Layer 8 of a small transformer language model trained on English Wikipedia (14 layers, counted from 0, width 96).
Take only the direct path to the model's output, skipping the later layers: a vector added to the residual stream pushes a token's score in proportion to its dot product with that token's output vector.

Output vectors of the tokens that the questions are about. A number n stands for (n - 500) times 0.0034.
"abeth": 546 293 194 617 391 533 206 315 773 764 518 378 551 495 764 653 293 484 685 468 706 270 271 254 275 531 570 400 589 499 263 249 604 20 703 714 405 609 424 516 613 598 904 436 348 467 479 418 448 279 727 427 455 605 105 531 542 351 682 596 529 617 500 372 169 735 510 437 587 708 148 648 406 370 371 608 313 167 485 862 505 478 718 272 684 466 744 696 338 716 233 775 405 526 675 542
"arily": 573 445 467 355 431 695 233 265 556 640 364 485 490 584 361 283 327 468 877 356 556 370 722 237 593 652 596 801 419 513 495 553 791 261 486 535 466 666 373 600 734 491 352 705 551 641 365 463 453 510 544 158 511 728 420 680 518 492 667 424 171 670 114 282 426 585 727 652 279 692 253 544 601 563 529 474 611 225 568 698 259 773 541 169 631 711 780 846 394 348 416 691 705 440 627 737
"/A": 592 443 340 425 529 601 307 465 442 519 379 579 541 601 584 524 449 363 474 586 359 484 552 475 400 618 582 535 556 499 342 555 581 562 677 518 393 471 579 571 681 473 397 515 482 410 497 427 554 545 523 388 687 573 577 650 443 423 460 469 343 527 622 449 509 544 490 529 396 590 512 503 471 301 356 576 558 333 581 579 375 522 438 437 462 549 631 604 378 579 345 518 525 485 488 588
" size": 718 406 400 508 483 664 535 538 539 610 340 418 372 587 309 478 486 383 443 473 582 524 420 342 484 766 663 453 697 497 634 460 775 277 555 392 273 648 634 604 500 395 391 507 595 632 550 486 360 469 521 456 633 544 484 537 368 513 602 596 245 590 615 402 391 803 485 504 520 607 191 526 730 404 540 516 519 452 396 629 578 778 661 318 649 458 500 653 359 689 371 707 636 194 554 701
" career": 618 409 492 430 489 496 366 315 396 557 474 455 432 595 806 307 389 613 454 405 641 464 428 463 313 651 841 574 488 531 475 342 392 495 647 678 583 398 396 670 540 555 599 405 535 549 619 356 431 480 475 490 684 589 300 546 507 506 533 843 333 500 551 474 518 648 428 445 371 554 541 379 704 432 394 877 557 431 541 496 563 743 542 237 523 419 492 632 346 782 177 465 583 352 626 764
"ate": 505 377 203 352 376 632 414 482 250 608 500 569 561 554 569 287 539 476 522 477 543 410 596 366 563 412 460 523 642 527 304 646 645 376 244 621 448 682 476 534 590 573 373 672 453 520 655 657 398 431 447 449 686 578 507 450 567 505 426 419 601 631 279 453 529 668 329 556 415 458 398 484 435 611 543 503 548 429 563 555 503 728 462 455 419 443 376 453 500 304 591 452 636 423 379 558
"hed": 474 460 679 396 442 600 385 429 424 522 504 539 425 595 289 455 544 336 543 197 301 525 557 398 455 492 769 496 603 525 394 387 635 215 306 874 427 535 659 450 690 704 472 538 653 471 564 429 586 273 644 367 452 485 348 643 341 497 598 613 487 609 567 548 368 771 531 552 399 489 56 712 536 446 511 579 582 319 515 572 316 760 704 375 462 606 679 531 344 571 352 597 599 792 489 496
"ership": 635 453 561 303 740 441 176 413 786 604 422 466 483 415 672 372 488 532 590 447 570 607 572 269 300 657 476 438 741 542 261 486 823 141 372 348 259 319 465 604 589 524 406 578 529 582 263 480 732 421 703 579 612 617 317 381 410 580 418 519 457 748 520 390 328 451 415 491 473 605 439 669 608 369 492 770 560 318 579 714 306 514 717 495 556 629 637 519 471 740 108 604 551 509 569 669
"ruary": 664 164 270 667 656 546 340 216 475 715 469 187 418 757 485 758 639 413 544 387 472 118 182 419 215 517 692 669 660 500 418 337 770 427 458 489 279 537 459 674 821 672 516 694 756 530 610 500 623 652 688 389 872 511 272 599 505 472 600 735 408 646 433 222 387 731 722 819 471 752 578 473 799 454 284 667 368 151 644 736 393 488 803 244 639 463 518 439 414 640 203 780 625 205 541 875
"anish": 531 247 426 432 743 371 368 429 358 696 242 483 358 689 610 500 504 420 793 413 565 456 411 387 426 521 486 448 741 542 396 340 593 41 314 543 461 654 590 700 566 624 446 697 586 347 318 374 376 466 426 422 624 680 150 702 515 357 620 500 100 572 595 579 548 572 828 611 616 528 287 508 492 447 524 805 507 268 586 557 552 577 562 363 526 397 403 556 396 741 528 646 427 337 544 519
"m": 527 583 612 534 464 401 563 554 468 476 635 511 410 421 608 481 495 575 469 538 590 491 528 483 497 454 379 329 601 482 615 455 244 583 323 675 497 506 521 593 385 376 624 359 477 570 656 500 539 457 488 398 451 497 557 629 371 570 660 398 567 661 404 536 659 613 427 454 476 428 493 494 466 774 546 357 472 380 577 282 564 673 471 520 542 487 431 547 605 547 526 493 466 537 495 726
"ished": 482 459 623 374 463 594 110 450 550 638 449 478 451 638 279 551 521 207 491 463 541 454 450 369 491 455 555 738 548 542 419 424 644 340 423 495 341 540 357 646 719 445 753 572 566 573 733 529 513 463 589 390 812 556 314 763 488 644 718 583 190 780 247 427 669 490 451 618 656 831 610 672 887 378 534 416 681 273 500 814 601 798 709 552 597 316 441 610 340 665 359 490 403 420 639 532
"ol": 440 497 378 337 484 446 546 625 481 635 600 486 460 463 625 376 391 280 426 421 477 393 471 556 447 673 699 433 555 509 448 367 469 500 232 529 431 370 507 301 337 338 418 679 581 440 471 575 529 430 604 590 509 411 430 469 487 633 329 559 551 584 457 529 474 422 396 329 419 366 423 528 394 590 489 491 455 452 414 448 509 638 547 490 614 541 478 455 487 442 346 645 522 503 446 490
"ime": 557 419 504 458 469 645 388 379 692 652 584 369 320 762 666 470 517 488 603 511 591 554 496 518 708 556 609 523 648 488 468 531 653 525 411 729 453 734 442 672 767 486 500 454 588 328 638 430 377 371 508 376 516 518 638 482 412 635 433 390 396 387 500 573 508 475 474 749 653 538 609 452 545 321 528 745 595 335 644 487 386 723 514 280 494 302 500 529 363 453 533 762 255 537 807 699
" Binomial": 709 436 494 390 825 783 494 283 682 771 482 516 415 730 490 469 515 182 495 300 654 316 404 151 383 527 555 511 674 605 339 403 721 557 696 745 346 512 575 591 461 449 452 592 891 343 478 561 767 692 536 259 570 620 179 778 255 313 479 459 277 561 257 463 235 824 633 878 438 651 304 601 343 20 443 647 549 341 767 512 334 529 446 575 688 368 761 794 506 643 452 593 465 366 591 693
"sen": 506 366 362 423 484 467 289 433 520 611 579 260 597 427 487 588 480 611 576 432 518 460 531 299 551 404 409 411 481 513 321 474 500 486 480 500 444 484 480 618 551 427 590 557 476 583 300 539 596 664 469 377 447 789 377 542 156 393 647 424 297 570 414 338 452 639 679 532 330 448 368 441 500 217 453 566 558 274 714 417 417 616 539 349 662 628 585 617 410 837 547 508 553 535 490 632
"res": 514 478 452 481 453 589 472 413 660 642 696 430 446 567 692 461 532 361 732 364 621 655 301 446 630 425 439 358 588 516 630 393 663 684 318 339 353 534 428 546 377 574 480 703 442 485 432 541 507 579 362 417 260 464 496 378 414 595 523 500 341 628 468 465 620 554 517 548 604 402 604 584 633 571 354 560 564 346 740 703 507 387 559 405 565 794 519 406 481 646 168 700 603 453 529 488
" Born:": 606 373 328 340 696 606 515 295 569 683 411 406 275 621 683 460 357 357 678 576 527 328 408 351 486 650 751 554 401 540 272 601 474 321 450 588 540 795 432 583 455 488 781 371 648 456 316 569 648 691 442 305 605 695 305 668 289 311 675 705 334 607 500 257 255 510 590 571 583 439 403 629 798 459 475 729 532 454 665 643 249 570 620 373 538 485 500 602 319 411 407 495 557 470 508 848
"ided": 494 408 354 384 397 525 459 474 452 652 328 309 620 500 489 353 365 109 593 348 460 266 375 500 597 547 579 695 525 530 371 269 543 536 444 709 442 569 599 722 577 482 828 459 633 479 547 245 511 357 504 586 678 719 450 669 582 609 697 394 282 585 445 400 290 447 477 540 545 712 541 577 598 443 433 569 648 352 436 482 272 705 496 573 622 643 646 500 360 475 452 689 534 461 775 507
"elf": 476 370 475 434 397 350 269 327 504 640 555 489 407 690 542 504 409 329 563 330 446 539 354 569 407 462 771 727 532 542 540 333 436 465 453 736 212 633 405 694 473 454 251 597 658 326 357 412 443 546 736 414 455 438 408 509 391 436 625 422 341 447 542 584 272 624 778 244 730 461 376 515 613 354 640 575 522 385 522 725 492 621 348 491 529 333 459 588 353 729 403 587 557 575 616 608
"m.": 617 325 434 467 422 365 520 194 457 512 621 479 322 598 607 495 620 527 547 430 898 332 467 359 460 500 380 426 629 555 441 198 363 330 467 660 378 538 507 685 420 472 728 284 573 551 414 420 561 600 523 155 654 463 577 874 302 366 655 425 381 678 359 621 695 466 500 535 509 644 244 551 496 728 586 446 648 247 662 568 509 473 316 361 697 533 721 691 514 668 428 470 482 606 777 642
"-old": 518 208 560 522 628 567 269 231 750 588 234 464 531 563 740 422 445 500 720 412 593 641 410 201 219 550 699 680 841 516 490 204 418 236 305 720 619 610 574 686 476 358 531 431 551 484 396 436 490 403 470 254 495 491 481 815 327 439 616 441 197 599 555 326 500 742 500 716 610 686 463 612 509 528 335 614 616 366 759 750 458 699 434 437 543 530 699 646 191 672 256 783 617 549 678 455
"rat": 484 355 314 477 616 671 557 496 702 606 574 542 397 513 576 388 530 479 684 410 560 514 413 456 392 398 419 477 444 492 441 318 683 440 328 704 429 388 532 503 575 562 374 646 718 405 373 497 374 570 407 506 525 446 341 383 325 365 785 628 420 537 531 369 537 419 644 569 548 515 481 423 641 524 519 517 615 314 522 500 741 465 604 269 605 580 579 456 424 537 361 455 472 548 576 313
" elected": 655 543 500 410 534 525 383 319 773 538 390 375 397 614 575 381 538 301 781 562 448 430 515 537 427 578 318 717 547 507 295 528 460 371 439 507 531 682 651 628 608 551 440 647 656 488 601 384 485 678 567 450 463 846 293 653 540 514 494 529 508 634 487 497 335 576 576 582 376 598 480 643 514 419 342 655 494 411 569 451 389 673 549 426 488 504 604 684 383 683 561 656 547 607 544 428
"ét": 547 574 330 527 362 585 329 188 709 669 610 340 324 512 720 469 421 475 408 436 524 392 367 486 364 480 570 714 650 537 475 332 554 454 411 571 407 616 427 679 544 507 469 544 461 412 209 475 581 445 474 514 728 538 574 486 289 589 400 453 323 669 540 450 527 606 389 681 484 500 491 794 484 739 430 585 407 353 474 867 242 695 546 356 618 392 513 586 444 814 369 675 759 335 467 562

Each question shows what one neuron of this layer's MLP adds at an activation of 1. A number n stands for (n - 500) times 0.0015.

n50: 481 561 615 479 397 503 562 587 407 453 473 539 429 547 375 624 451 370 628 579 502 590 589 489 714 743 478 402 512 417 773 478 590 421 530 625 468 637 358 621 467 539 441 576 300 397 514 327 595 391 398 482 396 453 561 262 452 522 639 497 576 297 556 301 627 571 371 698 556 365 396 728 499 495 482 584 489 295 560 653 531 506 450 569 388 465 658 620 694 500 437 485 188 308 519 409
Which three tokens does it push up most, strongest first? "ime", "res", " size"

n83: 320 370 473 477 477 543 517 425 363 130 146 558 466 582 592 521 511 632 343 585 630 501 491 581 554 554 501 579 556 321 586 578 366 510 553 340 401 404 444 535 420 569 474 574 540 640 506 732 478 571 596 557 552 738 690 430 496 373 274 618 469 393 512 333 504 417 527 428 510 405 488 613 433 580 538 493 546 531 476 421 297 471 420 592 496 594 568 544 366 483 540 448 528 561 487 591
Which of these tokens does it push up most? "/A"

n52: 197 594 557 615 370 488 452 723 522 592 692 435 604 440 469 471 239 291 562 382 514 471 382 538 355 612 498 600 458 412 510 389 478 522 488 415 524 647 526 494 415 339 438 463 376 513 421 424 325 349 480 590 321 359 453 437 447 535 293 474 574 699 489 675 483 527 359 393 503 565 568 444 564 583 543 347 534 720 427 496 432 478 389 516 413 357 478 591 600 276 398 464 479 336 363 729
Which of these tokens does it push up most? "ol"

n168: 535 659 538 554 655 656 659 654 518 372 666 496 483 501 371 618 466 527 481 323 455 516 567 651 574 529 469 563 600 282 397 394 389 578 508 519 525 669 646 529 422 502 363 353 432 570 497 396 551 484 360 264 626 584 730 410 577 769 427 474 496 326 435 558 444 370 602 553 497 508 512 486 253 343 588 370 480 222 594 705 356 537 449 435 393 482 702 608 469 520 631 741 653 563 435 362
Which of these tokens does it push up most? "ime"

n57: 455 565 533 576 427 536 563 588 344 482 631 550 327 481 510 716 589 581 524 529 439 571 678 537 469 520 342 498 682 832 430 532 567 510 547 392 398 666 588 428 411 463 241 511 377 602 471 449 583 644 515 443 567 237 341 418 469 533 522 553 648 484 580 542 493 653 585 194 405 461 564 812 629 636 315 486 456 320 488 386 458 539 525 401 355 653 256 514 565 534 421 609 535 426 494 454
Which of these tokens does it push up most? "res"

n222: 368 607 403 375 426 464 483 408 408 701 602 638 470 450 518 423 468 570 535 431 506 460 594 412 473 441 490 557 641 168 263 618 371 475 471 316 481 278 549 419 602 399 663 751 485 472 377 454 650 485 657 462 379 389 396 585 544 693 383 564 503 683 611 621 588 485 668 306 279 487 431 483 654 514 386 394 464 400 522 513 576 635 698 524 480 452 571 549 627 466 509 384 438 265 447 339
Pushed down most: "ime"

n186: 487 519 439 477 246 166 484 398 317 464 576 242 662 519 420 640 458 434 704 577 403 509 511 671 464 515 585 588 598 595 449 504 493 397 428 479 628 442 389 436 481 349 493 544 507 457 231 471 479 554 669 64 498 428 565 617 718 332 446 331 421 527 467 510 389 296 310 493 358 419 339 537 388 767 465 674 637 442 640 514 443 432 518 514 303 534 492 594 599 664 537 421 409 584 300 385
Pushed down most: " size"

n75: 680 531 305 491 475 594 496 344 455 211 621 406 340 479 364 452 630 537 533 433 545 640 548 471 357 622 461 484 522 521 537 323 403 524 395 440 379 329 448 570 708 536 596 537 415 443 524 410 370 407 704 723 398 667 531 496 553 644 431 697 595 467 560 567 537 476 424 371 554 580 452 350 665 605 425 299 299 510 469 675 714 617 422 453 210 625 454 595 616 534 409 478 613 482 603 531
Pushed down most: " Binomial"

n196: 584 437 491 464 436 432 523 448 545 565 362 447 591 394 454 564 565 564 664 398 384 632 403 307 458 599 519 511 649 537 382 643 585 532 596 477 433 517 416 509 415 200 404 361 525 672 467 524 305 352 471 480 342 445 385 493 454 634 243 267 393 434 502 503 653 539 566 673 432 651 416 530 661 785 533 576 519 468 761 427 689 500 585 741 368 309 431 653 394 590 541 382 556 422 259 563
Which of these tokens does it push up most? "-old"

n24: 439 817 495 574 380 518 507 602 494 627 347 557 590 632 503 264 499 426 415 374 497 539 649 682 533 333 537 512 499 558 415 430 499 639 486 493 484 639 425 612 386 462 495 371 575 598 552 290 545 480 360 619 608 545 593 376 356 446 436 348 669 648 405 545 522 592 681 532 695 536 660 533 558 397 401 436 576 625 473 375 363 658 492 532 461 577 514 407 470 456 524 677 355 501 561 567
Which three tokens does it push up most, strongest first? "ided", "ime", "m"

n174: 476 516 506 434 548 488 548 642 648 489 525 588 429 500 670 489 474 508 419 566 478 486 625 451 593 572 651 376 501 562 544 599 698 458 548 541 706 356 314 419 399 655 569 345 397 670 576 575 322 527 368 571 373 566 568 454 419 457 702 530 549 607 641 486 678 746 392 325 470 381 491 411 576 513 404 628 516 690 565 379 376 465 591 336 507 373 327 562 573 625 447 412 507 468 294 504
Pushed down most: "ided"

n229: 405 694 410 494 761 559 499 621 519 479 436 527 262 458 424 543 350 488 592 559 377 632 496 277 519 664 408 525 553 524 527 565 568 344 530 641 795 619 511 547 459 552 497 507 516 594 424 593 353 547 530 299 674 588 410 509 523 470 509 606 524 569 426 663 597 357 515 617 506 231 482 435 456 674 558 557 384 411 399 559 589 461 366 474 454 452 398 391 574 617 569 585 416 448 553 589
Which two tokens does it push up most, strongest first? "anish", " Born:"

n88: 170 370 563 508 342 500 528 453 428 531 583 378 629 511 547 695 319 323 582 390 491 455 294 679 610 565 500 533 680 213 653 382 518 449 572 663 749 406 450 530 492 617 314 691 601 616 519 586 609 214 485 297 394 551 591 544 278 351 455 577 431 511 543 581 476 541 614 415 502 737 497 477 479 540 461 631 661 360 460 549 432 727 496 549 595 494 448 576 610 390 518 232 523 734 320 499
Which of these tokens does it push up most? "hed"

n93: 548 344 626 529 513 529 609 301 560 419 539 506 477 578 605 557 537 560 478 643 665 462 482 618 227 391 272 640 564 279 692 585 283 447 481 613 509 600 433 434 485 424 399 392 574 452 545 330 526 617 529 567 443 440 545 701 499 579 415 608 413 363 410 438 547 560 468 646 458 645 411 362 185 658 426 474 582 271 386 482 403 530 465 361 617 428 556 517 370 378 392 311 605 547 611 545
Which of these tokens does it push up most? "m."

n41: 644 758 511 393 534 446 534 463 727 343 395 529 398 578 484 470 629 486 487 372 413 301 414 736 544 391 289 558 545 590 463 418 422 490 605 454 539 400 576 414 518 852 483 378 418 360 489 525 249 386 513 477 520 616 599 655 582 528 344 512 415 420 454 626 401 454 464 403 611 416 650 539 556 467 328 363 636 580 559 449 592 311 453 683 513 523 298 505 343 565 452 456 272 551 563 551
Which of these tokens does it push up most? " elected"

n139: 467 534 470 359 526 712 562 510 375 435 649 351 500 624 281 217 488 457 614 508 635 673 533 497 669 712 552 515 525 969 513 447 590 272 625 520 380 458 522 504 429 442 429 538 402 452 580 557 367 461 388 321 646 628 496 564 670 486 412 440 276 641 403 421 535 530 553 481 491 530 291 255 550 645 501 506 385 546 569 437 527 444 518 338 397 406 388 475 460 428 294 614 510 512 450 553
Which two tokens does it push up most, strongest first? "arily", " size"

n151: 377 601 598 517 452 758 487 290 647 411 553 763 491 437 508 460 420 752 530 481 728 454 503 731 415 293 331 532 517 625 498 604 508 468 301 497 577 601 634 433 443 603 685 708 728 510 622 530 590 559 468 665 427 454 462 491 614 602 421 414 485 749 373 519 643 713 673 456 590 538 449 498 446 516 489 584 544 626 376 354 383 707 510 395 602 509 613 450 459 337 470 458 430 460 578 398
Pushed down most: "/A"

n100: 758 439 360 621 497 628 518 595 612 464 514 518 357 542 669 363 457 494 534 514 386 643 422 290 553 511 538 481 325 351 558 473 233 467 389 563 381 521 492 573 667 377 515 564 516 398 548 419 286 518 518 263 704 417 457 508 476 508 464 433 567 728 493 554 326 495 384 582 541 398 619 385 412 295 492 526 576 849 544 565 643 457 441 582 566 432 219 424 313 564 672 666 628 594 538 470
Which of these tokens does it push up most? "ime"

n152: 500 622 545 369 262 471 484 418 465 440 440 631 364 605 321 661 546 459 520 389 657 659 377 492 578 506 513 550 399 389 567 327 505 523 694 509 486 385 535 606 534 455 503 419 412 499 596 588 558 429 436 345 479 576 233 590 572 294 459 375 511 611 531 487 503 366 447 360 367 516 404 418 748 512 516 481 594 521 507 413 590 475 764 736 567 505 455 463 444 453 355 489 449 616 629 460
Which of these tokens does it push up most? "ished"

n141: 480 509 420 612 669 563 608 478 632 400 588 461 670 637 346 570 748 410 499 614 524 443 472 709 399 372 501 367 470 706 595 410 475 516 626 458 540 461 498 605 512 594 588 704 449 477 477 497 479 579 509 558 456 380 464 554 486 437 390 419 557 492 363 473 470 218 323 330 332 703 443 504 383 419 553 285 394 768 571 489 485 543 374 354 730 581 542 586 375 247 565 605 369 675 551 517
Which of these tokens does it push up most? "m."

n26: 607 641 445 567 428 319 375 448 318 376 523 515 646 616 490 546 520 469 521 654 569 488 481 575 524 353 458 512 346 471 366 454 484 361 532 439 525 534 602 466 256 469 403 501 617 528 484 317 347 496 658 303 633 563 565 589 456 301 382 448 644 427 441 510 509 515 376 613 622 556 456 509 354 502 246 618 493 590 511 467 233 488 530 671 379 484 524 498 548 491 648 537 432 559 567 617
Pushed down most: "rat"

n65: 556 522 634 460 568 318 430 555 331 357 555 339 536 463 587 477 515 538 333 426 418 801 415 312 698 626 423 331 472 415 575 518 401 368 437 398 471 372 579 717 448 542 594 418 410 629 406 504 628 517 549 491 512 673 684 444 690 392 514 505 504 449 625 534 362 476 467 455 518 465 466 533 478 494 483 531 534 625 577 454 490 515 587 419 445 496 614 645 582 520 392 445 470 610 685 747
Which of these tokens does it push up most? "ership"

n13: 328 271 476 664 481 458 446 622 366 443 511 570 519 537 572 622 431 500 450 426 585 369 341 479 530 457 646 273 678 406 585 565 671 444 457 600 564 722 489 416 490 499 438 552 364 604 507 664 452 510 479 345 661 445 521 202 512 563 477 714 476 292 572 585 601 487 322 309 328 565 409 443 430 409 391 359 511 470 569 465 459 487 299 628 354 446 560 512 601 479 629 439 382 433 425 527
Pushed down most: " elected"

n206: 675 423 439 464 450 446 469 588 281 359 478 491 589 720 680 372 490 573 641 534 744 562 490 467 346 366 492 442 486 612 584 553 345 407 512 567 497 495 721 455 420 562 501 679 577 566 566 451 501 655 441 700 537 462 501 645 572 463 360 567 589 537 596 392 661 451 379 618 526 588 423 356 520 542 342 273 568 282 308 576 467 550 381 370 243 549 695 462 474 507 510 202 626 616 490 494
Which three tokens does it push up most, strongest first? "m.", "ate", " career"

n238: 773 453 405 604 470 644 515 549 419 431 376 649 477 394 435 338 599 461 600 492 547 538 469 574 580 486 698 549 569 312 670 474 614 391 554 490 435 431 538 638 664 344 436 504 598 589 404 584 471 406 414 681 343 337 664 370 414 456 580 548 593 497 619 725 453 635 367 573 495 640 376 509 299 431 480 255 302 380 294 575 622 469 446 509 636 446 638 368 552 557 436 512 510 469 604 563
Which of these tokens does it push up most? " size"

n44: 486 485 461 350 464 377 691 437 580 594 536 618 580 517 430 484 473 481 419 542 610 454 513 770 504 541 478 456 562 404 468 541 525 433 469 507 624 444 241 681 529 482 731 540 439 211 536 517 544 570 690 438 510 340 461 553 473 457 394 476 411 831 366 497 545 440 495 605 351 443 288 526 358 697 460 568 614 691 556 345 396 454 462 587 536 337 444 443 616 390 503 474 534 404 499 396
Pushed down most: " size"

n40: 829 329 335 615 630 561 411 431 409 174 590 520 739 714 638 533 418 484 443 466 570 379 479 725 657 352 533 468 459 266 558 359 601 643 568 586 450 584 318 557 589 471 564 497 350 504 689 396 378 366 500 403 479 654 430 567 387 450 394 475 364 564 448 419 594 658 635 527 612 449 643 438 362 571 479 498 474 405 639 584 415 605 444 611 526 596 469 363 455 293 715 359 583 493 512 596
Pushed down most: "ership"

n120: 582 724 217 403 598 509 695 509 631 687 356 824 516 239 576 589 420 522 649 490 533 211 609 379 359 634 681 474 629 560 379 790 554 470 501 431 525 595 381 580 634 358 446 530 668 721 405 339 297 190 479 652 568 569 463 485 537 457 437 661 628 484 448 370 451 269 298 598 594 632 440 245 486 525 404 443 447 545 682 531 429 332 573 791 558 596 544 399 438 485 784 445 646 627 455 447
Pushed down most: "elf"

n130: 616 384 550 427 472 580 205 421 665 488 558 491 398 324 461 579 461 469 650 426 519 522 565 542 625 442 582 461 470 498 646 612 482 457 675 499 453 327 615 556 595 402 323 529 575 410 386 467 608 519 349 534 374 733 475 365 450 580 424 367 461 423 620 680 251 500 441 672 395 317 494 562 246 182 489 319 333 476 492 292 554 470 649 245 434 737 543 577 441 762 545 516 364 547 537 464
Which two tokens does it push up most, strongest first? "sen", " Binomial"

n146: 647 405 639 473 582 287 416 509 482 367 641 200 555 477 369 439 488 596 520 473 390 539 461 466 443 476 638 522 610 466 470 526 653 293 841 451 482 288 354 565 463 722 608 462 656 629 524 406 442 710 642 466 541 382 455 650 557 524 559 530 572 507 756 517 529 595 664 563 315 491 587 384 745 460 450 577 454 499 502 435 450 379 543 570 685 585 320 505 531 334 559 331 486 616 425 592
Which two tokens does it push up most, strongest first? "ruary", " career"

n17: 654 455 460 312 596 606 436 666 578 330 528 524 553 271 595 244 399 526 413 458 704 559 396 450 370 654 592 512 378 732 733 315 461 542 551 452 565 620 592 623 489 415 431 585 375 425 508 459 354 363 474 630 483 507 646 667 497 424 499 645 473 558 680 461 357 498 540 587 270 577 483 583 735 433 509 485 371 512 448 568 454 490 542 446 587 496 717 555 512 555 425 419 483 612 464 569
Which of these tokens does it push up most? " career"

n220: 436 646 667 452 420 292 550 432 492 674 533 419 453 405 492 660 423 414 386 254 340 601 449 606 533 590 632 483 339 470 666 341 439 466 538 638 524 465 460 544 409 433 310 477 390 526 369 632 440 543 604 626 511 505 547 532 578 520 491 532 448 449 538 840 412 454 492 331 491 495 481 418 422 491 363 599 629 371 345 479 337 395 668 684 500 569 591 501 458 549 306 553 666 685 441 476
Which of these tokens does it push up most? "elf"

n60: 507 379 459 464 390 603 528 327 453 699 573 513 421 725 428 436 526 459 471 688 223 391 497 448 603 526 625 562 679 613 684 716 569 550 468 647 388 488 465 433 622 488 341 461 462 373 340 416 520 242 482 454 493 624 534 585 382 353 477 533 648 599 435 653 199 465 547 712 514 523 467 682 487 607 302 476 454 450 332 259 478 505 478 294 569 519 347 554 537 626 509 324 445 483 502 461
Which of these tokens does it push up most? "hed"

n61: 702 491 697 729 341 532 354 375 640 645 527 170 374 282 599 512 443 618 668 484 472 521 632 474 344 552 513 481 652 404 443 350 624 307 784 454 502 465 355 538 652 367 526 613 336 616 359 474 487 492 481 366 659 386 376 555 579 712 537 498 355 586 582 493 380 595 333 501 562 582 442 461 174 511 485 584 399 679 382 293 595 355 302 406 441 525 572 484 647 553 393 644 460 446 579 529
Which of these tokens does it push up most? "abeth"

n247: 735 658 458 347 506 504 490 353 268 621 550 585 504 342 396 369 627 603 708 762 440 451 723 520 251 451 468 373 521 233 423 540 629 550 379 693 605 748 255 539 360 444 570 652 379 510 395 562 704 552 603 392 424 517 417 589 538 482 473 553 378 640 451 483 575 453 510 427 785 573 506 569 843 661 374 555 363 563 600 457 617 771 494 603 513 516 343 382 687 495 387 663 610 501 477 568
Which of these tokens does it push up most? " Born:"

n29: 463 617 538 463 586 685 547 387 487 583 732 584 650 579 474 466 626 355 551 542 426 555 486 460 449 619 431 421 478 495 314 475 514 575 574 563 551 538 695 507 530 303 444 423 564 397 634 162 519 268 535 472 381 594 368 489 295 453 322 690 775 464 365 557 558 498 455 517 493 508 412 647 668 412 430 614 451 590 548 562 472 568 575 519 578 517 301 464 409 577 518 502 597 420 428 622
Which three tokens does it push up most, strongest first? " Binomial", "hed", " elected"

n70: 282 481 779 564 560 529 480 434 429 693 627 481 535 674 379 376 582 599 396 597 443 357 517 774 262 733 405 405 315 487 417 722 403 651 476 482 284 543 631 426 379 636 688 257 527 473 437 195 342 614 415 91 358 468 500 530 555 638 588 695 295 474 446 344 643 664 530 377 409 205 440 533 564 584 572 316 560 667 526 400 653 435 494 453 545 509 356 505 374 374 509 446 459 444 466 590
Which two tokens does it push up most, strongest first? "m", " Born:"

n124: 282 406 500 572 373 525 538 386 658 396 677 496 533 695 580 532 426 658 500 430 452 441 530 185 390 652 492 343 599 528 530 590 652 458 447 609 447 299 491 494 706 607 545 454 367 535 698 592 511 585 485 476 563 481 401 560 732 355 289 528 674 703 497 419 601 613 645 475 414 472 527 528 546 611 611 442 437 694 576 348 558 450 405 601 479 438 326 464 625 406 381 386 395 356 443 481
Which two tokens does it push up most, strongest first? "ate", "ruary"

n252: 427 412 568 421 525 324 590 517 512 589 476 650 352 457 396 487 530 555 500 429 307 517 333 571 641 317 578 688 394 315 666 407 406 494 523 611 360 421 505 507 642 623 466 426 529 718 662 629 577 521 547 354 523 306 417 536 520 527 516 528 490 512 564 379 601 442 597 544 572 368 594 459 542 633 694 333 465 610 386 737 486 491 643 636 363 532 675 677 448 597 608 293 582 442 679 450
Which three tokens does it push up most, strongest first? "ished", "elf", "hed"

n137: 658 293 517 501 475 424 463 203 355 669 491 400 535 603 514 520 604 434 680 722 675 410 456 481 556 533 472 511 580 351 425 590 420 489 660 590 478 333 570 698 340 483 646 590 606 510 525 571 463 418 361 485 415 536 371 436 608 565 503 660 756 480 593 444 582 521 611 527 594 588 375 449 547 629 507 664 673 571 613 604 366 512 584 618 320 635 761 370 323 460 421 507 409 527 617 607
Pushed down most: "ol"